Layer 9 of a small transformer language model trained on English Wikipedia (12 layers, counted from 0, width 64).
A neuron's activation on a vector x is SiLU(gate . x) times (in . x), where the dot is the dot product.

Input weights of the MLP neurons that the questions are about. A number n stands for (n - 128) times 0.018.
n2 gate: 147, 126, 148, 144, 125, 121, 138, 170, 131, 161, 190, 142, 80, 126, 153, 85, 141, 110, 81, 119, 128, 129, 172, 124, 110, 160, 128, 136, 98, 160, 171, 147, 86, 128, 98, 86, 119, 141, 132, 133, 147, 169, 173, 140, 164, 116, 165, 138, 143, 149, 142, 150, 126, 129, 123, 97, 100, 110, 174, 153, 114, 148, 122, 131
n19 gate: 153, 167, 129, 138, 152, 91, 112, 129, 135, 117, 121, 137, 151, 143, 139, 145, 166, 116, 127, 91, 111, 96, 134, 118, 137, 80, 191, 100, 134, 147, 155, 106, 67, 112, 98, 95, 124, 118, 132, 75, 67, 137, 127, 116, 102, 131, 166, 141, 115, 141, 107, 124, 138, 109, 148, 129, 170, 114, 57, 98, 133, 133, 102, 111
n24 gate: 135, 147, 117, 117, 151, 139, 120, 135, 147, 99, 113, 185, 80, 155, 138, 130, 104, 94, 61, 127, 136, 161, 144, 152, 127, 111, 85, 126, 131, 139, 133, 146, 136, 147, 184, 161, 134, 145, 200, 132, 100, 84, 149, 161, 92, 157, 158, 171, 154, 106, 112, 125, 102, 116, 175, 118, 103, 155, 124, 186, 122, 210, 194, 145
n48 gate: 121, 113, 103, 115, 118, 130, 143, 79, 130, 67, 146, 100, 110, 148, 70, 125, 102, 146, 129, 169, 111, 91, 81, 65, 173, 141, 116, 75, 139, 117, 159, 107, 107, 97, 134, 158, 100, 105, 118, 106, 144, 120, 158, 99, 107, 163, 58, 129, 133, 49, 74, 163, 110, 101, 136, 88, 94, 112, 105, 119, 109, 140, 75, 116
n60 gate: 108, 133, 123, 133, 121, 112, 152, 130, 88, 140, 141, 140, 73, 96, 115, 99, 73, 77, 149, 142, 117, 137, 137, 146, 147, 152, 145, 104, 134, 86, 126, 84, 169, 108, 111, 123, 135, 94, 157, 169, 90, 143, 125, 88, 79, 103, 157, 171, 108, 65, 126, 104, 174, 126, 77, 117, 159, 97, 174, 81, 113, 145, 101, 166
n61 gate: 123, 129, 131, 121, 142, 71, 60, 115, 176, 111, 151, 145, 101, 145, 103, 146, 106, 153, 129, 120, 102, 100, 99, 83, 181, 137, 122, 91, 147, 139, 136, 82, 83, 131, 99, 109, 108, 137, 150, 113, 104, 98, 119, 67, 109, 101, 78, 157, 135, 136, 101, 126, 126, 99, 120, 92, 96, 103, 127, 75, 142, 163, 87, 134
n68 gate: 135, 113, 137, 95, 109, 99, 132, 147, 175, 136, 113, 161, 139, 133, 88, 150, 143, 160, 131, 132, 118, 151, 119, 138, 159, 158, 115, 164, 158, 107, 124, 127, 108, 174, 124, 122, 134, 139, 180, 132, 127, 150, 115, 116, 136, 119, 159, 141, 121, 135, 101, 126, 134, 168, 136, 130, 106, 139, 151, 121, 98, 121, 146, 126
n84 gate: 122, 130, 121, 127, 121, 98, 125, 82, 121, 171, 123, 167, 127, 173, 105, 158, 115, 122, 118, 135, 165, 109, 112, 134, 124, 106, 112, 144, 86, 133, 139, 127, 136, 167, 162, 95, 143, 113, 88, 78, 177, 91, 148, 142, 104, 106, 142, 145, 81, 171, 126, 127, 145, 172, 90, 98, 126, 143, 185, 93, 157, 160, 127, 141
n90 gate: 166, 101, 83, 162, 131, 126, 184, 147, 82, 139, 116, 122, 146, 121, 137, 119, 133, 103, 135, 153, 137, 43, 124, 129, 174, 191, 142, 120, 131, 147, 184, 99, 73, 131, 150, 161, 127, 110, 83, 129, 152, 101, 87, 133, 177, 145, 88, 145, 145, 112, 107, 118, 140, 120, 104, 152, 105, 149, 106, 155, 182, 104, 123, 123
n98 gate: 111, 125, 101, 123, 158, 102, 143, 162, 148, 173, 94, 167, 124, 78, 102, 132, 84, 152, 121, 141, 127, 128, 102, 98, 180, 105, 120, 107, 102, 120, 157, 124, 188, 145, 141, 180, 139, 144, 141, 152, 138, 94, 144, 125, 119, 107, 148, 125, 119, 164, 152, 104, 169, 108, 141, 169, 89, 152, 82, 141, 125, 182, 93, 155
n100 gate: 152, 69, 182, 109, 102, 139, 121, 112, 110, 89, 162, 126, 148, 99, 144, 129, 117, 158, 162, 102, 128, 123, 98, 124, 178, 73, 135, 125, 117, 126, 109, 118, 127, 126, 174, 158, 127, 172, 134, 134, 109, 122, 111, 122, 143, 147, 125, 92, 123, 139, 136, 121, 113, 133, 185, 79, 179, 88, 129, 110, 117, 90, 95, 90
n118 gate: 76, 148, 140, 98, 176, 112, 130, 124, 71, 123, 71, 62, 147, 102, 122, 140, 115, 92, 137, 122, 163, 158, 119, 131, 147, 118, 141, 139, 98, 160, 124, 102, 99, 127, 161, 101, 106, 114, 154, 150, 82, 89, 146, 127, 132, 158, 90, 125, 134, 132, 162, 119, 164, 100, 133, 159, 139, 166, 85, 139, 85, 123, 146, 166
n126 gate: 133, 138, 137, 95, 162, 164, 155, 110, 72, 82, 102, 63, 141, 122, 109, 86, 140, 116, 156, 110, 171, 38, 155, 148, 150, 108, 124, 142, 144, 151, 146, 137, 165, 144, 139, 148, 174, 128, 118, 128, 109, 88, 132, 108, 145, 160, 121, 157, 157, 103, 146, 101, 118, 118, 192, 142, 149, 142, 108, 105, 139, 115, 119, 58
n130 gate: 115, 118, 132, 62, 105, 113, 125, 121, 80, 94, 80, 138, 122, 139, 138, 121, 124, 113, 162, 132, 133, 93, 155, 89, 95, 133, 118, 177, 160, 166, 166, 114, 129, 162, 114, 146, 138, 140, 166, 143, 157, 101, 152, 114, 141, 139, 166, 122, 104, 118, 147, 126, 137, 118, 198, 128, 64, 107, 128, 142, 127, 89, 127, 122
n159 gate: 104, 151, 131, 123, 157, 130, 123, 152, 128, 190, 112, 134, 122, 79, 166, 121, 128, 141, 163, 106, 107, 119, 68, 123, 103, 168, 176, 133, 145, 131, 96, 127, 122, 136, 153, 159, 184, 152, 54, 160, 136, 84, 133, 141, 109, 114, 106, 110, 103, 112, 120, 96, 160, 134, 119, 111, 175, 139, 70, 115, 94, 99, 160, 129
n177 gate: 141, 109, 143, 132, 80, 89, 160, 68, 153, 190, 161, 108, 136, 129, 128, 149, 173, 113, 107, 135, 120, 154, 71, 142, 161, 131, 100, 131, 122, 132, 130, 110, 111, 149, 141, 148, 138, 131, 145, 156, 120, 121, 150, 110, 135, 70, 138, 160, 103, 168, 113, 133, 114, 146, 111, 134, 140, 154, 151, 116, 139, 85, 158, 114
n180 gate: 151, 89, 136, 150, 175, 142, 119, 137, 141, 175, 138, 159, 116, 147, 122, 118, 74, 122, 91, 103, 135, 133, 110, 154, 146, 118, 110, 119, 146, 92, 123, 132, 144, 140, 150, 52, 140, 146, 166, 124, 113, 107, 128, 113, 159, 134, 99, 115, 113, 152, 98, 127, 93, 161, 108, 48, 156, 67, 137, 82, 82, 88, 162, 112
n2 in: 98, 104, 103, 180, 174, 127, 145, 134, 136, 133, 145, 146, 106, 153, 142, 167, 87, 137, 143, 112, 86, 168, 170, 100, 199, 161, 140, 149, 119, 107, 124, 177, 124, 126, 125, 126, 174, 169, 118, 113, 121, 131, 184, 132, 160, 124, 92, 162, 124, 169, 205, 131, 110, 162, 116, 90, 147, 28, 141, 150, 176, 116, 98, 137
n19 in: 116, 129, 128, 135, 184, 110, 196, 146, 151, 136, 168, 172, 135, 118, 82, 92, 113, 146, 160, 122, 154, 58, 127, 121, 134, 138, 149, 119, 146, 159, 123, 122, 147, 140, 134, 72, 118, 154, 152, 107, 142, 113, 129, 132, 84, 197, 137, 160, 139, 126, 127, 88, 73, 115, 106, 132, 172, 126, 119, 123, 141, 151, 119, 95
n24 in: 106, 138, 113, 134, 84, 156, 127, 125, 124, 118, 143, 113, 104, 191, 68, 176, 137, 101, 76, 85, 64, 126, 129, 113, 175, 214, 124, 190, 173, 91, 169, 92, 101, 140, 164, 133, 119, 109, 148, 135, 105, 136, 119, 176, 118, 129, 156, 132, 143, 140, 168, 103, 148, 170, 107, 65, 114, 145, 131, 161, 178, 98, 132, 141
n48 in: 86, 178, 103, 150, 152, 137, 65, 149, 118, 63, 137, 134, 114, 147, 120, 167, 104, 90, 85, 130, 109, 118, 119, 132, 132, 108, 137, 162, 169, 129, 146, 138, 175, 144, 118, 141, 88, 108, 119, 147, 138, 106, 154, 118, 118, 189, 120, 182, 150, 88, 122, 134, 135, 141, 139, 157, 126, 88, 125, 83, 106, 112, 176, 153
n60 in: 101, 136, 128, 130, 157, 78, 126, 146, 179, 125, 94, 176, 76, 118, 180, 94, 130, 147, 96, 174, 135, 106, 111, 113, 119, 141, 150, 120, 180, 89, 102, 135, 74, 129, 97, 71, 112, 127, 222, 122, 115, 124, 105, 132, 143, 107, 142, 145, 85, 114, 138, 139, 86, 164, 120, 135, 110, 142, 150, 131, 51, 149, 153, 92
n61 in: 167, 88, 71, 126, 147, 63, 123, 144, 152, 185, 140, 158, 87, 135, 134, 124, 155, 121, 106, 55, 93, 154, 139, 107, 174, 134, 119, 155, 143, 105, 152, 100, 110, 100, 102, 135, 80, 84, 177, 116, 127, 112, 45, 102, 112, 133, 162, 138, 112, 141, 123, 120, 113, 139, 106, 76, 122, 105, 165, 124, 167, 120, 101, 163
n68 in: 152, 159, 142, 103, 157, 143, 103, 101, 136, 125, 131, 144, 98, 92, 119, 135, 131, 70, 140, 121, 135, 99, 136, 162, 169, 126, 125, 110, 182, 130, 117, 180, 120, 116, 131, 142, 172, 166, 115, 138, 165, 137, 134, 85, 132, 149, 104, 143, 106, 152, 135, 108, 136, 73, 141, 102, 113, 81, 101, 138, 154, 138, 172, 124
n84 in: 118, 132, 119, 120, 96, 142, 123, 74, 76, 156, 111, 68, 118, 108, 123, 101, 172, 136, 131, 110, 93, 73, 125, 111, 148, 127, 111, 134, 93, 180, 100, 108, 105, 158, 159, 136, 124, 112, 120, 140, 160, 86, 109, 173, 135, 111, 119, 100, 127, 74, 101, 167, 126, 99, 130, 218, 129, 113, 108, 132, 28, 165, 102, 179
n90 in: 116, 118, 137, 118, 87, 174, 118, 115, 97, 144, 78, 152, 127, 109, 114, 117, 120, 104, 171, 131, 153, 141, 153, 68, 112, 162, 144, 174, 163, 129, 161, 67, 116, 97, 155, 123, 145, 151, 121, 159, 73, 135, 129, 98, 121, 208, 146, 122, 120, 189, 116, 130, 148, 129, 181, 117, 136, 98, 144, 171, 132, 164, 153, 124
n98 in: 139, 145, 107, 135, 120, 100, 112, 106, 131, 133, 176, 148, 79, 105, 115, 156, 112, 128, 113, 110, 158, 167, 141, 88, 119, 102, 126, 115, 97, 104, 89, 144, 136, 149, 130, 101, 167, 119, 94, 115, 142, 55, 149, 144, 40, 146, 121, 119, 94, 151, 133, 148, 158, 132, 97, 121, 152, 125, 151, 161, 92, 126, 103, 82
n100 in: 196, 65, 151, 114, 119, 110, 112, 158, 128, 85, 154, 158, 159, 97, 113, 102, 109, 115, 142, 137, 103, 151, 92, 95, 159, 83, 112, 120, 136, 119, 127, 96, 112, 86, 172, 178, 80, 130, 136, 138, 89, 140, 110, 146, 131, 151, 155, 98, 141, 145, 119, 125, 97, 118, 171, 77, 142, 126, 129, 147, 112, 113, 138, 87
n118 in: 111, 85, 119, 164, 90, 139, 140, 95, 126, 114, 35, 132, 147, 116, 155, 146, 147, 110, 116, 147, 126, 181, 115, 132, 88, 185, 165, 173, 93, 124, 177, 147, 116, 90, 97, 124, 123, 154, 119, 107, 144, 114, 166, 123, 135, 149, 125, 125, 91, 75, 99, 109, 213, 117, 150, 102, 162, 139, 119, 165, 103, 90, 102, 142
n126 in: 145, 124, 88, 137, 126, 84, 91, 130, 133, 159, 146, 112, 172, 155, 146, 139, 77, 121, 134, 136, 135, 196, 34, 170, 77, 156, 152, 190, 115, 154, 106, 251, 185, 76, 168, 179, 181, 112, 79, 115, 142, 143, 123, 120, 132, 210, 138, 133, 115, 97, 117, 152, 184, 177, 120, 120, 164, 139, 121, 169, 142, 112, 170, 97
n130 in: 123, 134, 171, 127, 107, 82, 136, 79, 69, 55, 92, 138, 127, 116, 117, 180, 204, 134, 139, 109, 128, 127, 116, 107, 101, 190, 125, 121, 124, 141, 140, 126, 115, 160, 106, 173, 151, 116, 129, 161, 140, 59, 141, 129, 97, 78, 143, 109, 149, 167, 107, 163, 123, 111, 123, 119, 126, 100, 97, 84, 142, 128, 137, 121
n159 in: 144, 123, 143, 116, 135, 163, 131, 106, 136, 91, 170, 86, 90, 103, 130, 152, 193, 142, 152, 130, 122, 99, 118, 103, 178, 168, 97, 144, 151, 173, 123, 147, 116, 133, 87, 94, 117, 121, 96, 112, 105, 112, 111, 216, 73, 118, 128, 171, 162, 161, 105, 146, 102, 122, 124, 80, 146, 120, 98, 188, 137, 159, 140, 164
n177 in: 115, 105, 160, 134, 142, 116, 112, 89, 91, 122, 131, 151, 116, 106, 131, 183, 140, 95, 151, 128, 98, 154, 70, 121, 159, 132, 113, 81, 108, 133, 129, 136, 53, 137, 166, 202, 133, 104, 138, 126, 80, 144, 136, 117, 176, 123, 109, 130, 144, 185, 157, 156, 81, 98, 159, 111, 108, 155, 167, 143, 136, 65, 170, 140
n180 in: 81, 106, 147, 88, 75, 114, 95, 156, 175, 121, 123, 178, 134, 141, 142, 104, 82, 80, 81, 96, 74, 138, 113, 129, 187, 136, 152, 147, 117, 194, 104, 150, 19, 141, 68, 127, 124, 120, 131, 140, 134, 151, 132, 143, 144, 116, 204, 142, 126, 137, 160, 152, 141, 101, 168, 73, 114, 109, 179, 171, 175, 115, 169, 63

Each question shows a token from some text and the vector x that enters the MLP there. A number n stands for (n - 128) times 0.12.

": ": 117, 135, 119, 124, 128, 113, 132, 137, 139, 132, 132, 142, 120, 110, 108, 213, 131, 120, 101, 143, 129, 137, 117, 140, 127, 134, 139, 114, 134, 123, 101, 137, 124, 126, 128, 103, 178, 108, 124, 138, 135, 156, 96, 122, 120, 143, 126, 109, 130, 126, 121, 123, 109, 153, 125, 141, 128, 125, 125, 118, 154, 161, 113, 117
Which neuron lights up most? n68

"| ": 118, 143, 123, 127, 140, 141, 149, 129, 138, 135, 148, 142, 135, 112, 98, 154, 136, 119, 125, 158, 107, 138, 132, 103, 105, 126, 124, 124, 146, 109, 108, 135, 136, 113, 118, 127, 145, 113, 125, 127, 123, 152, 119, 150, 118, 124, 120, 122, 117, 133, 131, 142, 126, 142, 135, 136, 136, 148, 92, 126, 134, 151, 114, 125
The three highest activations, in order: n98, n159, n19

"3": 98, 119, 156, 116, 143, 137, 105, 142, 126, 134, 128, 125, 138, 133, 115, 146, 166, 140, 119, 130, 84, 127, 140, 103, 141, 147, 137, 151, 140, 126, 110, 144, 152, 133, 102, 106, 151, 127, 154, 133, 150, 155, 121, 115, 116, 145, 120, 110, 149, 120, 118, 110, 114, 141, 139, 139, 146, 133, 102, 153, 140, 143, 89, 123
Which neuron lights up most? n19

"J": 120, 172, 133, 118, 135, 139, 112, 129, 120, 124, 116, 125, 124, 125, 126, 121, 144, 130, 136, 131, 87, 147, 145, 109, 142, 138, 126, 123, 129, 131, 92, 142, 127, 144, 132, 126, 129, 136, 124, 123, 152, 147, 119, 151, 109, 125, 141, 86, 112, 120, 105, 118, 139, 132, 124, 155, 139, 135, 150, 155, 145, 125, 124, 106
Which two neurons fire most, strongest first? n159, n68

"k": 113, 161, 148, 116, 120, 140, 97, 134, 133, 144, 113, 130, 156, 121, 120, 120, 148, 136, 133, 149, 111, 141, 148, 129, 129, 134, 123, 132, 134, 140, 99, 148, 125, 112, 105, 111, 119, 122, 133, 160, 131, 128, 101, 124, 140, 139, 123, 95, 139, 121, 123, 110, 123, 134, 149, 143, 159, 118, 144, 140, 142, 137, 127, 90
Which two neurons fire most, strongest first? n126, n68

"\n\n": 88, 129, 108, 123, 131, 151, 135, 164, 134, 160, 137, 167, 125, 117, 90, 183, 131, 105, 127, 156, 117, 133, 98, 134, 133, 142, 173, 127, 135, 121, 122, 130, 123, 142, 173, 95, 151, 122, 129, 160, 154, 154, 105, 157, 121, 130, 121, 134, 131, 132, 104, 118, 101, 141, 139, 134, 128, 102, 110, 137, 131, 116, 107, 78
The most active neuron and its activation: n180, at about 130

". ": 95, 147, 113, 111, 133, 124, 142, 154, 87, 119, 110, 139, 120, 135, 118, 175, 117, 113, 112, 142, 127, 154, 123, 158, 127, 138, 169, 131, 140, 119, 116, 126, 132, 145, 129, 85, 155, 131, 131, 170, 153, 146, 80, 159, 120, 122, 127, 126, 120, 126, 96, 110, 105, 136, 121, 134, 145, 127, 124, 136, 147, 141, 116, 97
Which neuron lights up most? n60

"5": 102, 97, 112, 118, 142, 131, 129, 130, 138, 140, 135, 97, 141, 133, 138, 148, 158, 122, 125, 124, 109, 139, 148, 119, 125, 101, 143, 139, 137, 116, 117, 160, 138, 137, 113, 111, 131, 108, 125, 90, 97, 150, 115, 129, 115, 135, 104, 121, 151, 100, 125, 115, 124, 139, 148, 165, 141, 150, 119, 139, 121, 131, 120, 124
Which two neurons fire most, strongest first? n126, n118

"of ": 128, 128, 100, 116, 123, 122, 124, 168, 130, 137, 140, 158, 133, 102, 86, 230, 129, 103, 106, 135, 127, 129, 103, 141, 122, 140, 129, 119, 113, 137, 131, 131, 131, 152, 140, 97, 167, 132, 137, 159, 165, 147, 86, 138, 135, 152, 126, 105, 148, 129, 115, 123, 142, 140, 139, 142, 118, 120, 129, 103, 152, 136, 117, 90
Which two neurons fire most, strongest first? n68, n98

"COVID": 115, 142, 139, 109, 131, 119, 91, 127, 121, 148, 123, 167, 148, 126, 128, 121, 176, 119, 112, 139, 91, 144, 136, 115, 141, 123, 122, 130, 138, 139, 127, 141, 122, 133, 112, 96, 136, 121, 141, 133, 125, 154, 120, 136, 147, 132, 120, 98, 134, 154, 132, 135, 118, 134, 160, 143, 138, 136, 103, 127, 141, 138, 94, 137
Which neuron lights up most? n61

"\n": 96, 145, 112, 109, 140, 124, 134, 182, 114, 149, 120, 174, 129, 124, 93, 183, 119, 109, 126, 149, 118, 144, 113, 162, 119, 151, 172, 128, 141, 116, 121, 122, 120, 156, 152, 91, 163, 130, 132, 171, 173, 149, 80, 164, 113, 128, 132, 132, 136, 127, 92, 108, 102, 137, 132, 128, 136, 100, 110, 139, 130, 127, 114, 75
Which neuron lights up most? n180

"Day": 139, 143, 127, 122, 127, 129, 129, 129, 103, 121, 127, 169, 128, 108, 142, 114, 154, 124, 115, 107, 100, 140, 124, 109, 131, 130, 112, 126, 109, 130, 139, 138, 149, 141, 122, 125, 129, 129, 135, 129, 132, 150, 106, 145, 130, 139, 133, 74, 174, 145, 110, 150, 110, 108, 137, 156, 137, 142, 136, 132, 149, 111, 116, 129
The most active neuron and its activation: n100, at about 46

"r": 114, 137, 121, 113, 137, 159, 92, 136, 119, 137, 111, 141, 144, 122, 121, 123, 135, 125, 127, 122, 105, 138, 160, 140, 116, 135, 124, 120, 134, 140, 113, 148, 129, 122, 104, 128, 117, 119, 127, 161, 114, 145, 106, 137, 119, 145, 123, 91, 130, 122, 141, 117, 128, 143, 107, 146, 155, 121, 143, 151, 153, 137, 102, 84
Which neuron lights up most? n126

"canc": 122, 155, 140, 120, 122, 143, 89, 130, 116, 149, 102, 160, 132, 118, 129, 99, 171, 125, 116, 148, 90, 144, 126, 118, 151, 152, 128, 123, 129, 118, 133, 145, 126, 106, 105, 116, 128, 123, 119, 147, 136, 150, 119, 137, 128, 147, 119, 107, 136, 136, 127, 127, 126, 165, 140, 129, 128, 140, 126, 121, 154, 108, 114, 133
The three highest activations, in order: n159, n68, n2

"n": 129, 149, 144, 102, 126, 159, 104, 143, 104, 137, 104, 140, 127, 142, 168, 154, 122, 104, 101, 143, 102, 141, 145, 143, 98, 132, 123, 110, 120, 120, 137, 146, 134, 127, 109, 127, 128, 106, 101, 156, 122, 148, 99, 129, 133, 115, 113, 114, 167, 121, 113, 114, 115, 116, 139, 152, 129, 108, 144, 154, 147, 114, 133, 146
Which neuron lights up most? n60

", ": 128, 149, 100, 121, 144, 118, 110, 169, 96, 120, 120, 147, 124, 124, 110, 199, 118, 110, 95, 132, 130, 152, 111, 150, 123, 124, 128, 133, 125, 137, 106, 129, 133, 155, 149, 110, 153, 127, 142, 165, 175, 143, 88, 144, 137, 137, 132, 124, 119, 123, 118, 113, 104, 123, 119, 142, 149, 133, 133, 119, 152, 145, 110, 89
The three highest activations, in order: n24, n98, n68

"minor ": 115, 120, 137, 124, 113, 151, 101, 140, 138, 125, 129, 146, 147, 119, 113, 199, 179, 115, 123, 155, 109, 131, 125, 80, 143, 120, 147, 135, 126, 121, 96, 143, 141, 120, 103, 141, 106, 129, 151, 144, 143, 136, 105, 144, 119, 140, 110, 118, 139, 129, 136, 128, 121, 135, 153, 131, 145, 132, 116, 94, 137, 114, 107, 118
Which neuron lights up most? n100

"-": 131, 138, 104, 110, 129, 131, 118, 104, 117, 133, 104, 128, 156, 123, 117, 159, 147, 118, 135, 131, 115, 121, 130, 112, 126, 140, 115, 122, 124, 123, 93, 144, 144, 147, 140, 103, 131, 105, 155, 109, 147, 128, 137, 116, 140, 133, 131, 105, 119, 137, 133, 144, 112, 120, 148, 145, 137, 146, 122, 128, 124, 130, 123, 141
Which two neurons fire most, strongest first? n84, n130

"for ": 118, 137, 99, 109, 119, 127, 132, 144, 120, 114, 126, 151, 129, 106, 93, 233, 133, 98, 122, 118, 124, 140, 129, 132, 126, 135, 125, 121, 126, 138, 133, 136, 127, 151, 113, 101, 150, 125, 121, 158, 155, 136, 79, 144, 124, 151, 127, 126, 168, 130, 122, 124, 144, 151, 139, 144, 126, 121, 118, 114, 142, 131, 114, 102
The three highest activations, in order: n68, n98, n130

"made ": 113, 136, 109, 124, 103, 147, 130, 163, 109, 119, 138, 149, 139, 129, 105, 212, 139, 86, 103, 149, 117, 129, 124, 153, 117, 165, 163, 120, 140, 157, 145, 125, 124, 165, 125, 95, 172, 116, 119, 162, 142, 142, 97, 126, 112, 153, 133, 113, 148, 107, 131, 113, 123, 132, 149, 131, 125, 106, 113, 107, 157, 146, 117, 79
The most active neuron and its activation: n90, at about 130

"Taylor ": 136, 150, 138, 114, 115, 112, 123, 134, 114, 131, 111, 138, 150, 146, 153, 172, 135, 158, 130, 136, 112, 144, 137, 101, 144, 117, 121, 118, 99, 118, 110, 134, 139, 142, 131, 131, 119, 136, 116, 118, 147, 145, 109, 158, 120, 133, 156, 113, 81, 138, 131, 127, 107, 131, 131, 139, 136, 135, 127, 107, 111, 144, 109, 109
The most active neuron and its activation: n84, at about 130

"Pacific ": 113, 123, 128, 121, 117, 127, 139, 108, 125, 145, 121, 148, 146, 133, 137, 184, 162, 88, 146, 158, 84, 147, 126, 105, 143, 112, 129, 117, 125, 98, 108, 131, 129, 135, 116, 141, 100, 117, 152, 140, 163, 133, 131, 144, 129, 131, 136, 110, 110, 132, 126, 142, 136, 132, 143, 139, 154, 140, 106, 86, 157, 112, 112, 116
The most active neuron and its activation: n177, at about 240

"After ": 123, 156, 101, 113, 120, 100, 107, 139, 100, 101, 109, 147, 141, 110, 121, 214, 121, 109, 117, 118, 116, 137, 119, 121, 131, 143, 115, 113, 123, 145, 146, 133, 116, 172, 138, 92, 163, 123, 141, 164, 169, 142, 84, 142, 120, 149, 127, 128, 160, 134, 140, 123, 116, 137, 115, 160, 143, 122, 116, 116, 144, 170, 104, 93
Which neuron lights up most? n98

"over ": 128, 118, 124, 120, 125, 117, 141, 147, 117, 130, 132, 161, 146, 110, 104, 215, 136, 90, 111, 105, 122, 144, 147, 125, 116, 126, 130, 113, 123, 126, 126, 127, 130, 135, 114, 108, 144, 131, 128, 155, 129, 147, 85, 140, 129, 143, 119, 108, 134, 130, 126, 132, 136, 142, 132, 146, 119, 118, 143, 111, 143, 142, 127, 99
The most active neuron and its activation: n68, at about 19

"1": 113, 136, 134, 118, 157, 128, 128, 168, 100, 140, 107, 134, 126, 133, 135, 125, 130, 109, 123, 95, 95, 133, 140, 115, 116, 124, 119, 121, 101, 151, 139, 141, 146, 130, 144, 113, 137, 105, 142, 131, 177, 149, 132, 158, 156, 155, 118, 109, 144, 113, 133, 138, 95, 130, 138, 148, 155, 129, 132, 166, 148, 146, 85, 118
Which two neurons fire most, strongest first? n2, n126

"On ": 84, 141, 135, 153, 126, 97, 137, 146, 112, 105, 145, 154, 150, 106, 104, 152, 122, 106, 141, 113, 123, 144, 120, 96, 141, 149, 123, 124, 124, 166, 133, 119, 140, 138, 110, 82, 129, 110, 149, 133, 137, 155, 116, 162, 120, 160, 122, 101, 127, 133, 148, 138, 109, 144, 139, 150, 124, 138, 127, 118, 131, 162, 88, 106
The three highest activations, in order: n19, n98, n2

"out ": 116, 141, 115, 108, 133, 124, 100, 135, 123, 112, 141, 135, 161, 140, 128, 186, 122, 102, 134, 130, 123, 136, 148, 100, 119, 126, 145, 109, 127, 133, 142, 137, 158, 129, 101, 113, 150, 126, 131, 162, 124, 147, 114, 136, 136, 137, 132, 94, 133, 120, 160, 129, 120, 124, 118, 154, 131, 133, 117, 102, 119, 147, 96, 90
The three highest activations, in order: n98, n130, n126

"The ": 102, 138, 122, 108, 108, 124, 100, 142, 104, 136, 109, 144, 138, 124, 50, 205, 148, 133, 117, 148, 129, 133, 131, 112, 122, 137, 136, 121, 121, 143, 129, 129, 149, 151, 138, 131, 107, 123, 133, 153, 180, 149, 138, 128, 116, 127, 135, 122, 126, 130, 113, 130, 113, 123, 117, 141, 147, 129, 129, 116, 143, 126, 114, 101
The three highest activations, in order: n130, n48, n98

"Y": 129, 156, 129, 120, 143, 134, 109, 140, 128, 125, 127, 139, 140, 106, 110, 122, 168, 134, 130, 129, 89, 128, 124, 112, 145, 138, 106, 136, 122, 130, 97, 134, 123, 146, 128, 124, 135, 134, 134, 140, 129, 151, 113, 144, 135, 135, 125, 82, 115, 130, 94, 97, 146, 133, 152, 155, 161, 132, 138, 149, 140, 126, 113, 125
The three highest activations, in order: n159, n100, n68

"School ": 117, 142, 139, 109, 139, 119, 157, 150, 118, 146, 122, 148, 129, 146, 159, 210, 130, 104, 127, 145, 109, 120, 138, 122, 130, 134, 145, 99, 82, 113, 128, 146, 143, 156, 122, 102, 122, 108, 120, 158, 155, 156, 113, 139, 142, 128, 143, 103, 113, 145, 124, 123, 128, 117, 138, 139, 137, 144, 114, 100, 125, 125, 119, 109
Which neuron lights up most? n98

"Pro": 120, 135, 111, 129, 134, 153, 104, 116, 138, 127, 120, 153, 128, 123, 132, 131, 146, 131, 139, 114, 94, 120, 135, 129, 153, 141, 129, 145, 145, 139, 115, 134, 151, 131, 143, 108, 127, 111, 124, 127, 110, 172, 118, 145, 120, 138, 109, 101, 136, 126, 130, 135, 101, 114, 123, 166, 141, 146, 121, 122, 141, 125, 103, 91
Which neuron lights up most? n19

"ed ": 111, 130, 140, 100, 103, 133, 130, 166, 115, 134, 140, 153, 150, 125, 108, 228, 130, 73, 112, 125, 127, 127, 127, 148, 107, 148, 132, 118, 138, 125, 117, 132, 132, 148, 121, 89, 154, 138, 127, 157, 124, 138, 91, 140, 124, 146, 128, 109, 148, 118, 124, 109, 112, 136, 145, 130, 127, 112, 146, 94, 162, 138, 125, 74
The most active neuron and its activation: n180, at about 170

"Patri": 118, 138, 133, 118, 110, 149, 123, 112, 112, 127, 130, 159, 127, 113, 128, 105, 155, 140, 120, 154, 94, 142, 154, 135, 136, 132, 112, 125, 112, 110, 100, 147, 111, 144, 123, 132, 102, 123, 116, 137, 139, 137, 124, 137, 104, 148, 117, 110, 144, 155, 121, 112, 131, 122, 137, 180, 159, 133, 119, 114, 151, 129, 101, 103
Which neuron lights up most? n126

"b": 117, 148, 108, 108, 138, 136, 106, 129, 118, 137, 128, 117, 133, 108, 151, 115, 136, 141, 129, 154, 107, 152, 107, 118, 138, 131, 100, 97, 133, 137, 118, 142, 125, 119, 122, 139, 128, 128, 119, 104, 109, 135, 116, 152, 136, 149, 117, 105, 146, 131, 131, 137, 116, 163, 130, 153, 145, 116, 124, 135, 148, 97, 115, 122
Which two neurons fire most, strongest first? n159, n100

"jun": 103, 126, 136, 110, 125, 171, 100, 133, 114, 137, 122, 158, 135, 119, 120, 108, 184, 116, 114, 139, 104, 143, 141, 124, 138, 127, 110, 116, 135, 124, 113, 158, 125, 126, 115, 117, 115, 153, 121, 141, 160, 141, 111, 130, 131, 123, 105, 104, 162, 149, 119, 127, 118, 123, 145, 181, 140, 141, 120, 128, 172, 120, 121, 124
The most active neuron and its activation: n98, at about 3.4

"poly": 143, 139, 117, 135, 138, 169, 100, 137, 141, 130, 112, 155, 138, 121, 109, 132, 175, 125, 120, 147, 129, 132, 130, 130, 135, 130, 118, 125, 143, 127, 99, 138, 146, 125, 116, 117, 120, 123, 153, 142, 108, 137, 121, 129, 120, 132, 113, 90, 145, 148, 126, 108, 120, 124, 138, 150, 138, 139, 121, 130, 156, 123, 102, 124
The most active neuron and its activation: n68, at about 9.4

"aver": 121, 151, 116, 121, 114, 161, 78, 115, 105, 140, 116, 147, 131, 119, 131, 105, 130, 125, 120, 126, 124, 160, 162, 99, 130, 134, 123, 109, 136, 102, 132, 139, 154, 134, 104, 116, 131, 125, 108, 144, 144, 142, 83, 149, 123, 127, 129, 96, 160, 136, 150, 134, 102, 143, 133, 145, 129, 132, 136, 128, 157, 123, 129, 108
Which neuron lights up most? n126